Layer 2 of a small transformer language model trained on English Wikipedia (14 layers, counted from 0, width 128).
Take only the direct path to the model's output, skipping the later layers: a vector added to the residual stream pushes a token's score in proportion to its dot product with that token's output vector.

Output vectors of the tokens that the questions are about. A number n stands for (n - 500) times 0.0018.
"F": 623,870,501,567,458,567,359,406,622,634,306,383,759,523,667,396,749,486,408,451,393,404,726,331,458,693,522,633,417,469,662,747,452,392,574,527,264,408,405,566,411,440,568,386,635,474,346,655,635,557,472,294,712,391,419,562,458,500,497,420,566,606,412,580,467,452,510,669,493,648,233,451,414,340,338,773,437,463,536,461,665,352,558,625,464,438,602,310,415,411,370,743,518,395,749,531,576,453,547,400,401,519,345,653,609,397,600,464,604,436,269,572,424,550,490,400,529,433,295,638,686,547,422,347,514,612,242,419
"ric": 342,836,488,426,536,405,549,673,696,490,629,459,594,415,390,337,781,752,244,345,705,726,612,686,228,530,331,545,370,388,271,171,580,857,651,467,431,547,556,416,481,569,291,412,424,860,388,476,226,238,594,225,691,288,441,491,594,493,276,584,459,474,447,573,517,578,646,563,480,303,371,260,528,396,583,483,582,732,304,395,737,371,756,606,307,729,509,626,687,683,453,549,309,413,405,498,742,474,447,459,461,542,184,690,268,826,503,802,663,498,352,630,93,300,308,605,853,256,675,420,482,641,248,664,552,624,559,370
"ab": 393,428,465,457,642,451,559,551,614,684,623,442,599,510,203,473,485,192,697,475,752,457,437,452,232,744,489,796,662,534,426,783,635,562,366,478,608,628,396,527,528,636,435,558,613,657,671,379,262,653,676,431,426,534,499,421,441,712,415,430,404,627,361,516,248,447,404,386,649,462,289,575,468,599,374,424,657,454,587,632,277,438,846,750,345,513,477,614,449,439,342,453,363,411,486,427,468,652,742,438,644,262,488,633,480,593,541,296,716,415,162,287,563,151,435,521,951,524,583,560,380,403,431,462,304,292,812,337
"igh": 400,615,511,140,175,582,507,563,561,574,369,621,703,490,439,825,615,560,657,585,535,575,296,470,393,293,462,356,629,218,397,330,203,701,572,351,596,372,600,334,128,511,836,514,522,790,421,552,709,619,403,543,846,558,195,724,571,442,609,769,389,512,502,356,576,426,563,481,572,354,349,588,167,802,721,512,608,456,699,427,779,328,507,646,552,429,701,771,388,324,502,218,455,477,651,486,387,326,830,547,357,389,587,559,410,543,337,618,497,370,250,491,914,598,327,662,642,342,442,435,557,184,570,240,538,486,450,412
"-": 234,263,505,493,509,303,406,390,384,480,692,558,560,550,670,368,356,550,397,314,438,381,481,413,538,593,653,704,534,583,408,697,682,458,484,397,535,315,639,540,684,441,669,565,479,523,402,667,570,528,419,419,394,570,388,260,404,450,536,463,437,717,359,508,622,368,603,594,476,683,511,534,629,225,494,526,479,464,640,601,562,519,479,303,641,698,685,378,475,608,423,384,592,508,637,337,468,567,347,605,499,561,561,554,470,657,582,267,317,349,538,649,589,393,522,505,482,790,603,490,251,349,601,625,342,631,509,346
"ment": 245,371,569,403,539,236,499,583,592,749,665,505,285,472,704,603,228,795,174,530,430,226,546,696,412,900,403,620,276,815,579,207,629,696,649,484,499,430,400,510,412,616,899,699,618,516,414,663,475,223,560,228,858,254,435,617,503,544,517,422,604,262,633,453,705,627,55,441,474,666,300,643,585,390,329,691,658,647,720,737,443,423,876,295,344,523,136,612,622,586,603,216,109,189,403,418,457,258,670,594,428,383,386,741,225,349,577,505,661,612,326,682,626,381,449,384,868,38,753,649,621,576,352,116,822,574,592,298
"gh": 547,747,553,482,594,212,696,468,410,920,303,402,435,468,548,593,381,758,542,675,893,602,841,430,114,305,533,671,523,478,438,566,455,436,402,609,455,547,167,767,311,653,912,646,462,603,490,547,466,299,379,421,502,553,531,437,506,719,633,474,70,364,592,497,242,587,502,576,288,202,309,550,111,649,502,86,445,377,341,737,656,321,670,646,520,800,229,695,833,496,522,543,486,469,709,980,640,425,173,785,535,612,218,402,556,484,234,502,689,547,186,508,140,464,406,641,911,489,486,304,879,588,633,135,390,461,275,184
"c": 579,803,470,356,356,576,494,600,386,689,369,427,360,524,735,487,508,528,393,589,617,474,451,254,526,776,561,577,520,400,324,399,496,491,533,511,619,475,172,352,771,623,402,473,289,430,404,713,309,568,686,411,302,482,539,536,503,597,714,465,758,503,353,600,487,438,509,574,472,574,659,567,469,509,674,722,275,495,131,462,451,441,532,479,310,338,520,585,712,528,417,284,532,705,611,658,372,353,402,325,423,508,413,265,656,192,449,297,344,566,582,662,679,643,584,378,858,489,613,761,533,360,341,687,325,385,836,414
"ore": 538,647,501,482,619,494,641,473,781,585,797,349,430,559,395,358,482,489,439,93,532,581,423,815,612,234,303,515,481,562,587,262,111,712,566,375,754,548,750,222,480,523,403,576,630,699,652,414,221,503,486,509,755,562,460,613,581,280,409,715,652,284,266,400,422,686,699,890,699,225,429,638,652,672,385,441,820,367,448,537,706,370,459,664,601,137,93,615,325,534,423,438,190,302,481,719,638,560,521,353,536,519,384,582,379,241,370,288,900,623,458,633,550,829,369,725,487,426,240,518,524,206,348,490,509,257,840,457
"14": 288,427,545,550,514,410,510,550,442,629,520,487,680,399,479,465,544,516,431,318,673,352,427,244,655,617,371,315,483,618,646,530,396,438,483,409,440,574,385,450,304,467,488,402,761,422,621,488,574,573,448,445,592,317,527,552,583,447,424,476,425,575,465,532,371,681,624,500,606,596,426,757,540,514,293,741,712,331,336,504,821,501,626,494,610,391,592,431,447,481,657,626,532,548,519,637,495,627,582,413,575,464,276,621,525,596,389,448,558,427,613,570,281,593,351,538,384,404,454,332,760,476,540,435,403,555,402,350
"'": 429,545,490,268,480,705,548,384,484,419,449,603,555,139,846,717,268,606,477,631,491,544,729,538,673,545,557,167,577,299,570,578,604,398,675,289,578,621,616,448,651,441,507,588,312,379,522,480,620,451,406,322,159,502,517,394,545,830,357,653,217,383,571,243,344,639,602,572,326,242,572,562,497,379,417,439,551,104,450,574,470,604,554,679,352,705,639,363,219,329,560,232,602,550,848,477,461,521,639,555,278,674,817,514,392,562,595,647,288,431,210,726,626,772,563,728,779,496,198,498,475,665,520,502,489,642,114,584

Output weights of attention head 2. The head adds the sum of these rows, row i times number i of z. A number n stands for (n - 500) times 0.00057.
o0: 741,449,501,531,594,223,547,603,434,524,559,502,553,678,277,545,660,593,461,491,437,718,576,557,598,362,454,626,451,329,592,368,605,479,440,522,722,526,535,415,463,285,481,611,273,587,421,417,385,429,609,579,417,307,366,490,773,627,532,307,513,418,616,511,707,507,555,196,543,491,272,509,469,472,649,515,404,404,440,616,606,592,714,271,474,572,514,413,563,406,645,509,507,420,639,505,661,449,507,587,500,415,453,640,533,440,479,562,538,632,530,258,370,532,337,399,536,464,627,500,655,251,532,542,463,557,297,427
o1: 693,429,565,358,528,485,493,462,413,571,366,478,442,408,445,527,555,366,384,297,351,473,447,548,275,431,665,552,526,594,586,477,618,455,485,410,515,550,273,487,408,417,564,672,334,550,510,400,429,572,632,789,319,485,347,407,522,347,742,718,349,556,629,502,365,475,557,559,678,514,466,537,446,564,506,494,604,618,598,654,413,600,511,430,717,534,483,576,244,531,351,583,488,535,459,423,622,460,520,659,511,256,626,530,769,347,548,659,502,587,666,543,597,602,295,499,371,486,496,504,281,446,409,516,433,433,552,417
o2: 477,543,479,604,422,428,685,371,557,562,354,411,471,665,578,524,618,343,430,389,298,372,438,230,474,380,292,512,565,389,566,540,326,552,395,470,342,536,449,545,525,606,623,579,622,322,643,408,466,688,511,538,294,649,500,369,453,573,471,593,663,289,476,696,411,616,470,418,399,595,504,547,651,309,265,407,555,639,585,551,596,507,552,259,373,483,677,578,651,793,714,570,701,402,562,365,438,486,541,807,394,662,653,463,497,293,546,563,688,346,526,649,682,499,427,692,717,524,446,483,454,496,412,493,293,558,404,304
o3: 518,337,528,618,507,736,679,346,517,350,250,635,429,328,552,325,537,525,376,790,455,285,515,280,352,407,445,460,536,489,528,407,501,430,608,772,316,524,645,571,627,722,795,458,603,532,513,677,712,574,579,756,411,481,766,650,628,414,508,626,349,413,419,531,436,596,421,470,237,743,458,786,392,247,594,205,534,498,428,347,374,494,455,460,411,687,299,489,499,520,629,480,596,612,430,560,392,553,650,611,528,417,586,468,439,478,500,468,421,584,706,263,329,364,565,444,652,253,378,294,535,473,564,497,437,494,693,593
o4: 530,412,570,373,366,458,309,426,718,566,456,622,438,487,477,471,664,455,501,536,617,809,488,667,699,567,465,395,629,392,764,492,296,235,377,686,642,347,620,665,394,522,511,266,495,400,398,514,687,704,334,539,602,726,702,746,550,435,339,663,521,568,469,592,244,406,316,430,408,272,475,779,666,471,381,392,617,689,232,520,587,689,356,427,439,564,683,398,685,541,731,295,335,581,397,410,557,381,499,325,429,565,538,522,605,286,428,549,604,660,379,539,284,384,525,296,616,345,686,422,397,529,580,468,352,422,561,463
o5: 649,375,530,344,545,597,576,572,585,550,530,540,376,446,573,430,462,437,386,322,618,345,496,581,613,715,564,677,655,655,453,529,738,359,334,405,409,349,392,444,584,364,484,658,480,512,431,487,535,488,347,558,323,494,569,373,386,496,589,460,251,435,642,577,595,604,348,527,449,492,677,360,561,703,407,269,223,195,511,464,540,488,461,712,539,655,518,265,528,518,175,456,440,523,511,382,541,595,500,719,489,712,597,310,457,506,497,525,440,635,574,477,707,527,363,645,463,837,492,491,447,567,516,596,462,514,590,495
o6: 471,219,592,404,504,218,535,547,522,494,536,530,415,412,520,771,479,590,549,154,432,532,610,554,371,132,647,640,489,520,557,441,632,447,562,482,379,538,601,530,215,422,610,390,555,329,672,553,518,465,541,435,397,513,458,386,679,374,719,397,420,351,488,589,629,656,633,642,613,531,580,629,877,352,602,270,691,399,676,568,570,546,440,371,702,332,493,223,639,426,519,582,328,442,550,274,505,569,388,691,485,648,573,653,384,606,548,641,566,489,628,298,626,592,536,479,565,422,419,482,392,467,294,343,542,553,401,430
o7: 597,533,517,622,582,557,487,157,604,429,541,430,416,592,522,456,750,400,508,592,440,587,448,393,644,304,551,548,587,541,525,373,606,604,818,313,460,325,557,399,506,651,435,455,531,591,195,372,585,429,468,528,493,474,612,521,525,532,534,530,199,518,506,608,290,480,494,482,511,554,453,748,27,570,387,468,461,547,570,445,595,567,649,385,274,410,448,588,585,523,650,699,577,278,491,566,325,427,523,530,621,458,575,488,619,504,358,388,517,184,524,635,452,539,263,616,646,548,470,398,386,558,424,453,732,456,509,417
o8: 462,526,403,610,563,442,636,408,398,673,628,463,587,706,494,203,602,388,558,417,591,688,410,573,423,619,592,469,577,628,600,307,472,590,538,318,630,483,550,323,465,590,337,625,498,615,539,326,629,428,463,333,498,453,658,477,529,564,323,348,610,518,708,619,405,619,667,469,670,506,326,821,538,504,352,673,379,414,386,532,563,555,602,320,638,330,412,340,630,513,689,423,495,476,431,454,597,380,509,384,634,725,607,564,374,701,614,620,502,453,519,401,486,442,519,520,255,437,398,388,399,438,403,411,367,459,462,376
o9: 561,500,494,752,402,446,321,583,687,482,520,588,433,720,612,420,605,406,619,288,375,423,599,439,516,715,592,484,483,364,669,362,542,186,504,401,282,602,552,692,292,462,392,316,660,377,374,675,690,531,505,729,663,753,516,470,424,602,477,608,470,726,473,466,457,476,419,530,311,499,635,626,400,672,406,389,638,657,371,263,375,489,350,523,395,475,529,346,426,451,338,327,535,539,602,486,349,616,572,468,581,638,545,531,555,610,536,430,491,431,391,357,161,438,511,534,522,574,738,356,721,448,620,322,240,657,526,604
o10: 368,417,514,589,526,541,260,581,526,636,318,398,564,373,655,370,427,389,474,621,214,442,395,328,343,537,628,367,572,447,577,495,387,435,367,308,315,607,560,466,451,665,614,468,504,635,319,548,466,235,339,489,797,467,440,402,653,489,383,516,689,348,552,566,555,638,607,562,243,521,431,513,553,425,274,743,744,595,483,678,611,533,478,566,562,492,641,501,557,650,650,259,515,682,476,722,420,451,486,913,244,565,532,622,395,448,509,563,462,369,608,662,443,503,658,354,462,451,471,469,516,493,603,574,485,627,452,265
o11: 857,496,741,452,479,575,551,406,196,482,427,348,313,472,455,470,322,383,430,525,788,312,557,496,406,544,635,398,471,325,367,442,632,453,630,535,353,495,757,565,431,649,572,533,623,465,488,528,725,708,448,247,510,603,525,337,405,405,463,533,419,370,707,487,617,434,443,525,575,472,460,497,314,653,631,390,359,548,509,623,406,519,499,379,533,507,545,233,655,286,322,844,406,561,531,372,588,513,596,419,594,316,605,455,528,594,542,601,638,503,608,583,605,442,447,514,563,637,495,409,603,353,493,348,340,440,512,633
o12: 580,417,519,531,515,759,614,473,639,515,496,418,412,558,671,672,514,516,479,507,317,309,614,615,446,628,530,436,339,512,683,406,287,761,520,703,535,421,566,336,568,466,573,520,287,461,174,676,641,328,336,325,458,577,419,479,399,541,623,539,472,521,266,523,614,429,606,705,437,662,521,647,568,329,784,457,291,504,467,435,506,480,461,467,408,679,486,366,717,699,528,276,570,368,385,332,440,423,299,680,463,749,612,235,739,592,349,592,277,693,426,521,460,308,493,531,461,374,308,470,663,575,491,417,672,509,641,482
o13: 324,326,390,619,537,333,388,444,503,588,255,471,637,517,507,356,708,561,501,276,634,478,466,566,249,598,304,496,596,817,668,455,554,512,529,601,510,682,569,348,295,484,815,499,609,488,527,556,515,590,379,590,402,520,428,434,550,554,517,367,638,534,528,494,585,366,416,658,499,773,826,434,239,317,215,588,716,532,493,492,634,529,559,558,702,329,672,551,448,633,364,280,331,479,415,512,403,270,573,605,304,439,583,504,581,451,559,472,546,495,680,501,317,488,551,469,540,454,706,327,314,377,597,556,362,561,586,453
o14: 536,365,494,550,536,416,426,545,588,526,557,577,857,541,525,644,483,488,415,372,638,652,529,339,601,282,606,307,495,323,507,427,618,455,469,558,341,354,608,381,493,382,540,453,411,564,205,267,670,419,471,623,657,578,506,545,632,436,667,632,353,556,373,542,538,514,352,425,579,548,623,681,356,534,496,218,491,627,596,523,757,550,693,438,299,590,348,312,493,469,353,499,483,671,519,568,567,372,362,566,364,581,639,412,490,538,767,492,341,618,685,626,178,418,526,444,467,433,470,699,457,490,614,577,422,622,517,395
o15: 243,583,737,597,487,471,453,453,690,649,274,399,336,745,543,348,513,520,591,549,319,446,616,184,245,262,330,56,649,578,569,670,442,417,484,572,556,378,503,579,381,443,699,250,436,546,294,635,635,777,520,604,467,519,406,543,363,535,180,486,669,545,478,791,456,602,532,239,574,677,505,562,427,474,593,563,641,475,399,430,570,772,427,549,398,440,682,434,766,591,647,339,337,601,562,495,466,428,724,222,511,686,290,684,571,547,503,650,484,521,601,294,309,526,425,87,586,376,663,394,512,470,468,614,645,561,612,319
o16: 756,611,757,366,656,655,593,644,442,531,502,524,563,371,459,549,392,553,523,432,422,589,575,431,575,717,394,596,440,476,613,482,667,399,515,430,747,368,487,478,720,534,215,761,400,525,477,295,320,293,721,456,466,431,274,523,442,293,671,522,283,362,588,332,640,565,561,602,593,407,570,323,568,654,542,370,483,238,604,595,594,586,624,393,398,268,584,457,344,211,390,417,582,438,627,533,372,665,289,449,662,502,530,474,631,498,500,328,460,410,612,397,700,577,513,452,532,497,452,614,556,400,506,590,595,284,606,568
o17: 689,422,565,610,484,695,310,340,580,522,714,592,494,577,386,624,348,327,641,322,285,640,439,433,411,576,659,472,581,385,292,413,322,301,492,633,621,441,559,360,549,818,826,508,470,598,430,539,596,560,456,461,545,491,580,438,432,527,521,568,330,517,810,308,313,599,401,590,422,151,571,411,567,672,385,425,622,404,603,599,514,603,423,442,560,630,537,420,675,715,697,525,448,441,396,524,314,384,289,618,456,262,670,279,516,562,552,533,613,415,317,510,422,532,300,583,461,601,680,569,275,374,816,600,662,664,480,292
o18: 517,448,821,620,661,514,526,324,453,482,596,408,459,555,478,436,519,559,690,384,498,303,649,589,503,506,744,250,431,346,583,564,551,585,687,403,296,296,658,478,259,539,584,330,453,491,293,398,552,528,577,743,510,419,595,322,342,579,568,534,496,540,405,380,337,588,587,533,215,509,489,598,576,464,831,742,317,387,508,458,581,670,574,628,519,516,647,544,518,260,615,379,365,404,362,659,410,519,489,546,369,592,513,395,450,705,494,442,609,529,508,881,410,398,544,516,295,354,333,687,414,424,373,400,318,520,543,416
o19: 322,653,602,333,469,355,613,535,358,592,614,450,742,348,431,764,340,588,404,397,402,620,608,536,604,571,311,538,616,666,553,328,407,437,570,618,570,611,342,542,237,459,414,480,351,504,540,619,325,496,719,431,588,204,517,601,333,434,656,622,399,396,420,481,465,548,521,527,524,529,398,605,832,780,671,760,685,313,426,431,651,371,784,456,416,463,441,486,192,337,587,531,606,313,467,475,688,643,607,399,519,552,562,550,324,468,404,638,313,413,521,393,829,489,454,534,320,625,417,572,233,364,325,350,647,451,462,554
o20: 674,552,492,493,458,614,475,207,324,601,448,529,485,534,496,626,527,575,531,673,577,476,396,429,486,440,624,467,385,445,335,600,653,415,468,525,561,478,361,334,465,153,417,723,607,565,375,476,649,427,586,485,498,646,645,617,517,517,608,498,485,522,315,431,372,688,420,384,346,436,374,321,726,691,703,663,618,407,579,548,537,543,535,502,336,424,485,63,419,516,607,449,608,364,552,537,461,483,593,479,423,361,498,439,511,464,500,626,416,486,350,586,728,517,383,494,696,562,405,551,539,473,607,499,440,497,452,486
o21: 260,372,332,224,476,489,457,526,629,792,550,603,408,512,550,642,578,421,565,580,436,642,555,590,547,701,501,669,482,497,497,302,411,462,418,410,587,519,477,365,588,356,487,480,467,423,546,477,483,352,532,577,436,511,374,409,381,503,482,601,499,460,540,399,604,432,410,726,353,544,433,368,295,646,506,462,547,659,573,378,525,409,777,483,782,418,653,526,547,574,492,724,446,663,415,636,466,605,405,435,526,541,409,487,580,392,359,550,535,504,583,515,488,528,456,534,451,368,344,372,736,508,444,451,291,531,536,529
o22: 690,653,671,462,606,465,858,394,463,480,530,572,310,568,517,662,594,203,274,319,380,421,560,550,575,462,643,764,615,559,408,330,600,489,266,402,631,550,371,581,481,426,376,779,377,639,446,445,312,282,620,394,428,454,539,288,396,609,503,688,533,463,657,480,671,723,343,561,279,440,260,306,728,511,457,472,398,653,622,545,598,420,527,462,517,554,377,232,224,418,261,562,571,495,540,443,810,286,315,535,569,473,727,488,684,547,446,334,520,585,540,459,521,568,567,509,508,611,304,431,522,585,517,492,645,550,462,833
o23: 477,439,558,610,620,455,299,650,410,181,463,482,478,495,719,495,384,540,565,576,668,887,548,684,348,585,569,647,689,395,428,534,725,316,286,259,645,412,648,561,439,113,492,419,259,573,591,422,842,629,526,274,555,419,415,678,356,458,415,463,357,439,422,498,631,512,427,437,295,535,761,389,464,393,501,694,558,499,315,341,385,542,423,376,452,565,616,881,341,513,671,737,613,342,351,449,596,553,455,396,606,497,516,490,473,477,443,633,492,658,448,406,546,187,612,377,611,662,558,308,494,392,509,480,489,502,671,313
o24: 335,533,738,463,387,383,466,574,411,613,631,278,475,530,542,494,513,539,505,488,485,695,613,463,442,514,465,596,471,516,574,658,653,435,614,465,656,580,599,493,726,497,495,525,408,650,600,569,553,404,571,225,436,389,287,315,664,548,451,372,455,414,473,402,97,477,503,582,567,534,309,442,602,753,554,584,545,512,532,503,547,637,685,419,406,408,569,270,689,268,607,331,666,437,416,551,553,669,481,467,417,236,366,541,726,701,463,474,514,417,384,682,532,336,499,621,419,610,554,612,502,546,362,366,576,537,338,481
o25: 402,570,574,431,356,601,381,404,684,427,429,603,300,414,543,55,418,635,433,490,512,599,395,426,273,571,571,633,386,664,487,624,401,577,461,441,526,249,678,400,509,448,736,386,765,550,433,399,520,657,467,615,678,367,583,558,526,578,616,321,693,658,361,499,684,704,594,478,370,501,584,499,549,360,451,680,395,530,558,521,315,436,433,443,388,876,432,626,540,651,393,446,416,444,589,240,492,305,498,542,693,460,678,455,478,442,552,431,345,453,654,616,313,280,570,688,476,544,630,420,439,577,603,442,383,539,474,611
o26: 322,461,385,619,524,696,477,519,726,509,280,489,421,449,420,487,600,508,641,454,400,694,268,538,293,505,464,238,438,376,399,573,552,281,524,344,305,465,615,376,389,263,563,354,487,344,473,869,532,427,485,627,533,444,619,495,640,515,581,552,706,549,185,493,326,485,583,322,320,417,454,664,227,555,590,326,519,934,379,804,775,537,302,643,582,679,666,705,578,728,331,349,458,516,446,502,343,424,344,440,476,373,429,468,588,478,580,581,507,633,701,475,581,633,477,427,639,583,649,616,522,521,530,671,474,378,406,377
o27: 745,472,414,624,414,447,451,356,430,494,329,696,522,630,746,390,555,543,541,583,509,570,616,459,482,500,449,518,421,471,397,157,425,485,627,702,369,597,673,401,491,633,398,397,634,432,389,605,554,558,573,524,509,608,554,588,450,420,343,504,521,528,533,578,403,321,183,448,335,608,496,467,703,264,757,455,391,617,500,730,603,759,380,363,326,386,471,697,633,676,693,446,372,476,631,468,362,456,512,696,733,283,243,428,566,402,514,490,578,415,470,509,130,448,288,500,748,381,668,720,428,390,416,427,510,595,742,445
o28: 653,473,574,582,550,542,241,393,715,339,498,671,418,374,650,601,532,567,543,611,428,445,598,497,175,780,498,347,491,369,361,728,503,454,620,304,808,375,516,699,463,539,661,621,433,367,457,640,616,661,570,590,299,608,425,457,469,467,479,576,553,499,489,617,389,642,396,436,354,530,724,543,355,465,338,368,506,560,604,504,507,522,462,284,390,677,387,687,716,247,382,625,712,391,335,433,610,340,536,565,573,463,548,561,614,578,658,265,484,574,434,413,351,460,573,344,646,374,466,496,434,499,571,486,375,478,347,282
o29: 533,599,706,668,535,459,546,711,529,593,421,674,349,423,685,425,618,632,395,135,145,614,494,634,334,544,339,625,442,431,526,667,456,608,652,566,473,574,486,425,518,519,450,383,646,561,492,540,342,508,197,683,465,468,477,535,554,287,499,530,704,724,513,619,359,340,617,399,542,517,617,340,395,612,427,566,652,475,473,515,494,486,338,400,476,357,381,501,571,495,671,487,371,576,385,452,342,435,727,587,377,843,448,537,529,540,787,409,522,539,525,620,84,472,494,527,540,508,545,389,816,463,514,722,321,277,382,261
o30: 180,583,332,481,561,507,411,376,372,462,463,563,415,790,474,623,384,413,428,285,484,765,552,420,441,502,277,402,648,585,485,347,514,529,475,479,505,384,557,792,420,426,529,511,578,608,669,533,554,606,569,370,538,608,86,498,415,501,528,400,813,402,410,433,522,423,544,399,617,605,460,451,535,473,523,433,746,392,396,580,536,635,512,280,678,560,438,551,425,602,416,474,580,387,476,380,583,475,393,752,400,497,350,572,544,544,391,601,521,574,449,437,557,585,439,475,480,681,478,481,429,426,435,320,455,541,551,493
o31: 458,576,510,590,468,638,570,477,517,499,392,479,428,728,506,549,446,395,431,518,498,497,437,393,542,438,529,580,392,797,346,606,527,333,462,464,346,411,592,394,469,328,509,346,333,380,464,651,510,578,620,475,305,578,682,444,758,481,259,584,331,356,822,482,625,520,328,575,363,615,495,570,373,484,403,355,532,406,353,594,607,680,511,252,383,624,460,675,751,661,768,593,539,552,302,599,574,330,330,285,618,534,392,546,470,507,535,623,518,415,553,593,540,653,529,508,626,611,569,492,335,652,506,663,415,384,603,416

Each question shows a token from some text and the vector z that the head gathered there. A number n stands for (n - 500) times 0.0035.

"ent": 667,506,774,565,419,457,432,367,753,658,614,510,676,649,443,503,412,487,260,508,603,529,539,677,308,461,425,472,396,462,526,531
Which of these tokens does it push up most? "ment"

"2": 514,548,527,533,476,717,613,400,350,631,250,672,527,474,578,471,694,463,538,535,527,376,581,461,425,565,331,506,480,479,360,312
Which of these tokens does it push down most? "ric"

"e": 534,502,406,471,451,584,485,616,496,561,603,472,524,503,486,513,420,396,526,499,462,501,536,440,460,531,580,516,438,489,500,576
Which two tokens does it push up most, strongest first? "ric", "F"

" (": 540,346,655,588,649,354,522,517,763,482,174,511,397,248,453,645,693,507,565,708,378,583,296,633,561,353,184,635,546,378,571,682
Which of these tokens does it push down most? "-"

" |\n": 438,397,304,531,553,596,439,393,356,578,586,588,439,451,608,416,592,563,394,456,518,415,571,455,530,523,504,561,452,351,438,418
Which of these tokens does it push up most? "'"

"t": 525,561,433,364,475,490,513,563,426,454,596,521,478,466,484,473,460,513,469,449,451,556,524,544,428,481,511,471,527,450,464,502
Which two tokens does it push up most, strongest first? "igh", "gh"

"et": 449,335,508,494,466,356,627,373,573,586,449,404,505,457,507,775,372,653,544,420,348,660,595,430,408,658,725,559,560,599,539,327
Which of these tokens does it push up most? "ric"

"ver": 318,376,423,848,523,340,439,387,363,541,974,463,579,835,681,538,376,526,612,186,375,651,218,775,412,597,604,403,623,538,794,481
Which of these tokens does it push up most? "-"

"or": 486,497,515,442,536,421,611,557,505,532,615,332,666,602,519,608,428,506,479,363,423,373,582,454,468,589,636,617,513,457,610,442
Which of these tokens does it push up most? "ment"

"ed": 515,605,708,378,437,501,305,432,706,688,779,571,671,351,541,442,259,650,215,459,622,484,471,446,492,625,641,718,577,547,572,468
Which of these tokens does it push down most? "ore"

"ong": 513,488,579,490,519,495,418,507,489,574,561,489,429,564,626,411,453,443,525,427,587,538,488,511,530,567,549,446,496,420,477,478
Which of these tokens does it push down most? "ore"

")": 414,534,575,490,467,728,510,546,531,461,579,517,569,466,547,411,594,536,540,535,364,476,575,484,606,595,358,467,500,537,547,541
Which two tokens does it push up most, strongest first? "-", "'"

" |": 397,551,517,512,640,556,593,420,387,624,482,588,515,595,512,590,571,447,547,486,470,447,439,434,463,720,308,465,501,686,289,449
Which of these tokens does it push up most? "F"

")\n": 444,638,711,463,290,947,549,759,623,440,619,574,736,532,576,367,719,555,639,453,322,463,579,632,695,764,465,446,632,669,662,637
Which of these tokens does it push up most? "-"

"n": 525,419,427,481,391,612,452,465,573,391,496,443,430,407,481,315,474,445,378,564,461,584,660,491,600,323,447,457,362,401,493,507
Which three tokens does it push up most, strongest first? "ore", "'", "ab"

"m": 506,672,454,524,365,338,304,602,617,634,775,327,774,393,676,570,228,380,669,504,570,681,521,578,574,468,686,554,390,519,381,478
Which of these tokens does it push up most? "ric"

"at": 551,515,491,484,496,533,523,606,488,446,611,439,442,505,395,401,395,575,479,514,440,578,565,473,416,566,468,601,485,500,549,522
Which two tokens does it push up most, strongest first? "ment", "ore"

" ": 634,525,500,338,551,339,573,529,657,436,479,464,422,661,395,607,574,452,611,528,551,506,306,501,719,430,449,509,484,645,551,519
Which of these tokens does it push up most? "14"

"ing": 486,519,475,463,471,559,521,612,484,438,604,466,442,479,411,373,406,577,432,558,401,604,559,479,421,578,420,598,483,504,590,499
Which of these tokens does it push down most? "c"

"ld": 482,636,353,311,425,602,498,508,531,507,513,590,568,415,411,391,528,373,515,501,592,712,540,491,532,434,479,489,481,264,587,575
Which of these tokens does it push down most? "14"

" s": 486,519,468,457,471,564,526,616,483,435,606,467,436,478,407,370,407,579,435,562,394,609,562,479,415,576,416,597,476,501,596,496
Which of these tokens does it push down most? "c"

"==": 437,281,460,522,482,411,308,618,571,494,388,519,678,623,382,703,667,417,527,498,486,555,422,270,449,664,603,554,498,612,341,567
Which of these tokens does it push up most? "c"

" P": 466,603,474,413,480,557,503,521,538,532,519,575,571,425,444,431,512,444,510,511,586,580,459,496,519,492,529,491,486,335,545,526
Which of these tokens does it push up most? "'"

"gh": 534,572,455,474,433,589,476,542,388,420,531,600,387,464,484,400,362,454,454,372,553,627,479,498,485,492,575,505,601,421,505,521
Which of these tokens does it push up most? "gh"

" L": 522,577,455,404,359,442,523,392,434,346,355,618,548,385,466,400,572,490,467,541,609,568,652,469,493,405,507,428,368,447,628,522
Which of these tokens does it push up most? "ore"

"=": 420,376,396,542,342,466,533,608,372,510,530,392,425,507,506,382,470,581,455,639,509,436,711,417,561,322,186,495,448,529,471,435
Which of these tokens does it push down most? "c"

"ay": 365,430,539,467,474,454,454,609,385,466,376,591,507,534,550,538,466,493,731,635,590,440,472,434,490,483,509,448,407,472,456,453
Which three tokens does it push up most, strongest first? "igh", "'", "F"

"ou": 390,538,363,577,530,527,509,424,544,692,658,540,453,518,547,557,336,504,516,343,586,405,524,623,269,618,547,599,534,424,472,432
Which two tokens does it push up most, strongest first? "-", "F"

"|": 238,539,182,537,546,620,454,482,488,839,512,619,627,514,478,552,543,478,632,443,398,542,597,380,488,551,308,472,526,461,329,382
Which of these tokens does it push down most? "ric"

"on": 523,514,496,420,501,568,522,551,469,475,561,533,469,511,439,391,530,441,528,516,586,547,614,495,400,506,537,470,482,391,508,437
Which two tokens does it push up most, strongest first? "'", "ore"

"un": 520,539,496,372,467,524,458,502,500,418,413,605,440,619,513,461,631,611,538,579,514,579,535,512,413,456,551,454,497,416,600,605
Which of these tokens does it push down most? "F"

"-": 386,559,618,475,415,811,493,549,583,425,578,565,598,444,578,367,572,535,527,516,341,494,601,460,649,655,415,438,478,553,558,552
Which of these tokens does it push up most? "-"

"k": 483,506,571,551,472,490,447,549,536,430,471,398,488,511,453,335,449,502,485,542,472,572,512,489,499,539,452,551,520,472,520,590
Which of these tokens does it push up most? "ment"

"3": 534,445,563,387,554,482,474,424,541,519,437,500,617,544,516,438,500,439,546,571,561,615,464,438,413,567,531,481,483,470,555,644
Which three tokens does it push up most, strongest first? "c", "ore", "ment"

"r": 614,524,367,389,392,423,221,444,593,455,505,473,484,434,529,469,519,572,682,466,493,454,676,456,478,558,407,580,583,415,493,347
Which of these tokens does it push up most? "ric"

"ation": 514,397,449,561,429,530,446,477,581,449,529,402,499,503,421,454,445,496,403,584,486,508,613,488,562,442,460,519,467,450,435,570
Which two tokens does it push up most, strongest first? "ment", "ric"

"a": 441,402,350,231,600,488,517,393,607,799,593,408,784,425,509,670,299,395,564,556,578,348,794,483,425,663,712,413,515,771,536,292
Which two tokens does it push up most, strongest first? "F", "ric"

"b": 525,491,537,350,465,465,420,508,498,452,463,610,511,455,465,415,600,420,530,567,566,646,566,526,481,459,445,488,456,494,511,437
Which of these tokens does it push down most? "-"

" W": 576,496,477,398,519,539,503,661,438,317,386,514,409,388,621,421,697,456,452,447,511,624,622,523,552,485,517,468,305,341,666,382
Which of these tokens does it push up most? "ore"

"===": 442,329,458,545,423,493,358,527,585,449,450,438,604,558,387,583,567,452,440,509,453,570,511,333,502,548,569,504,456,536,360,574
Which two tokens does it push up most, strongest first? "c", "ric"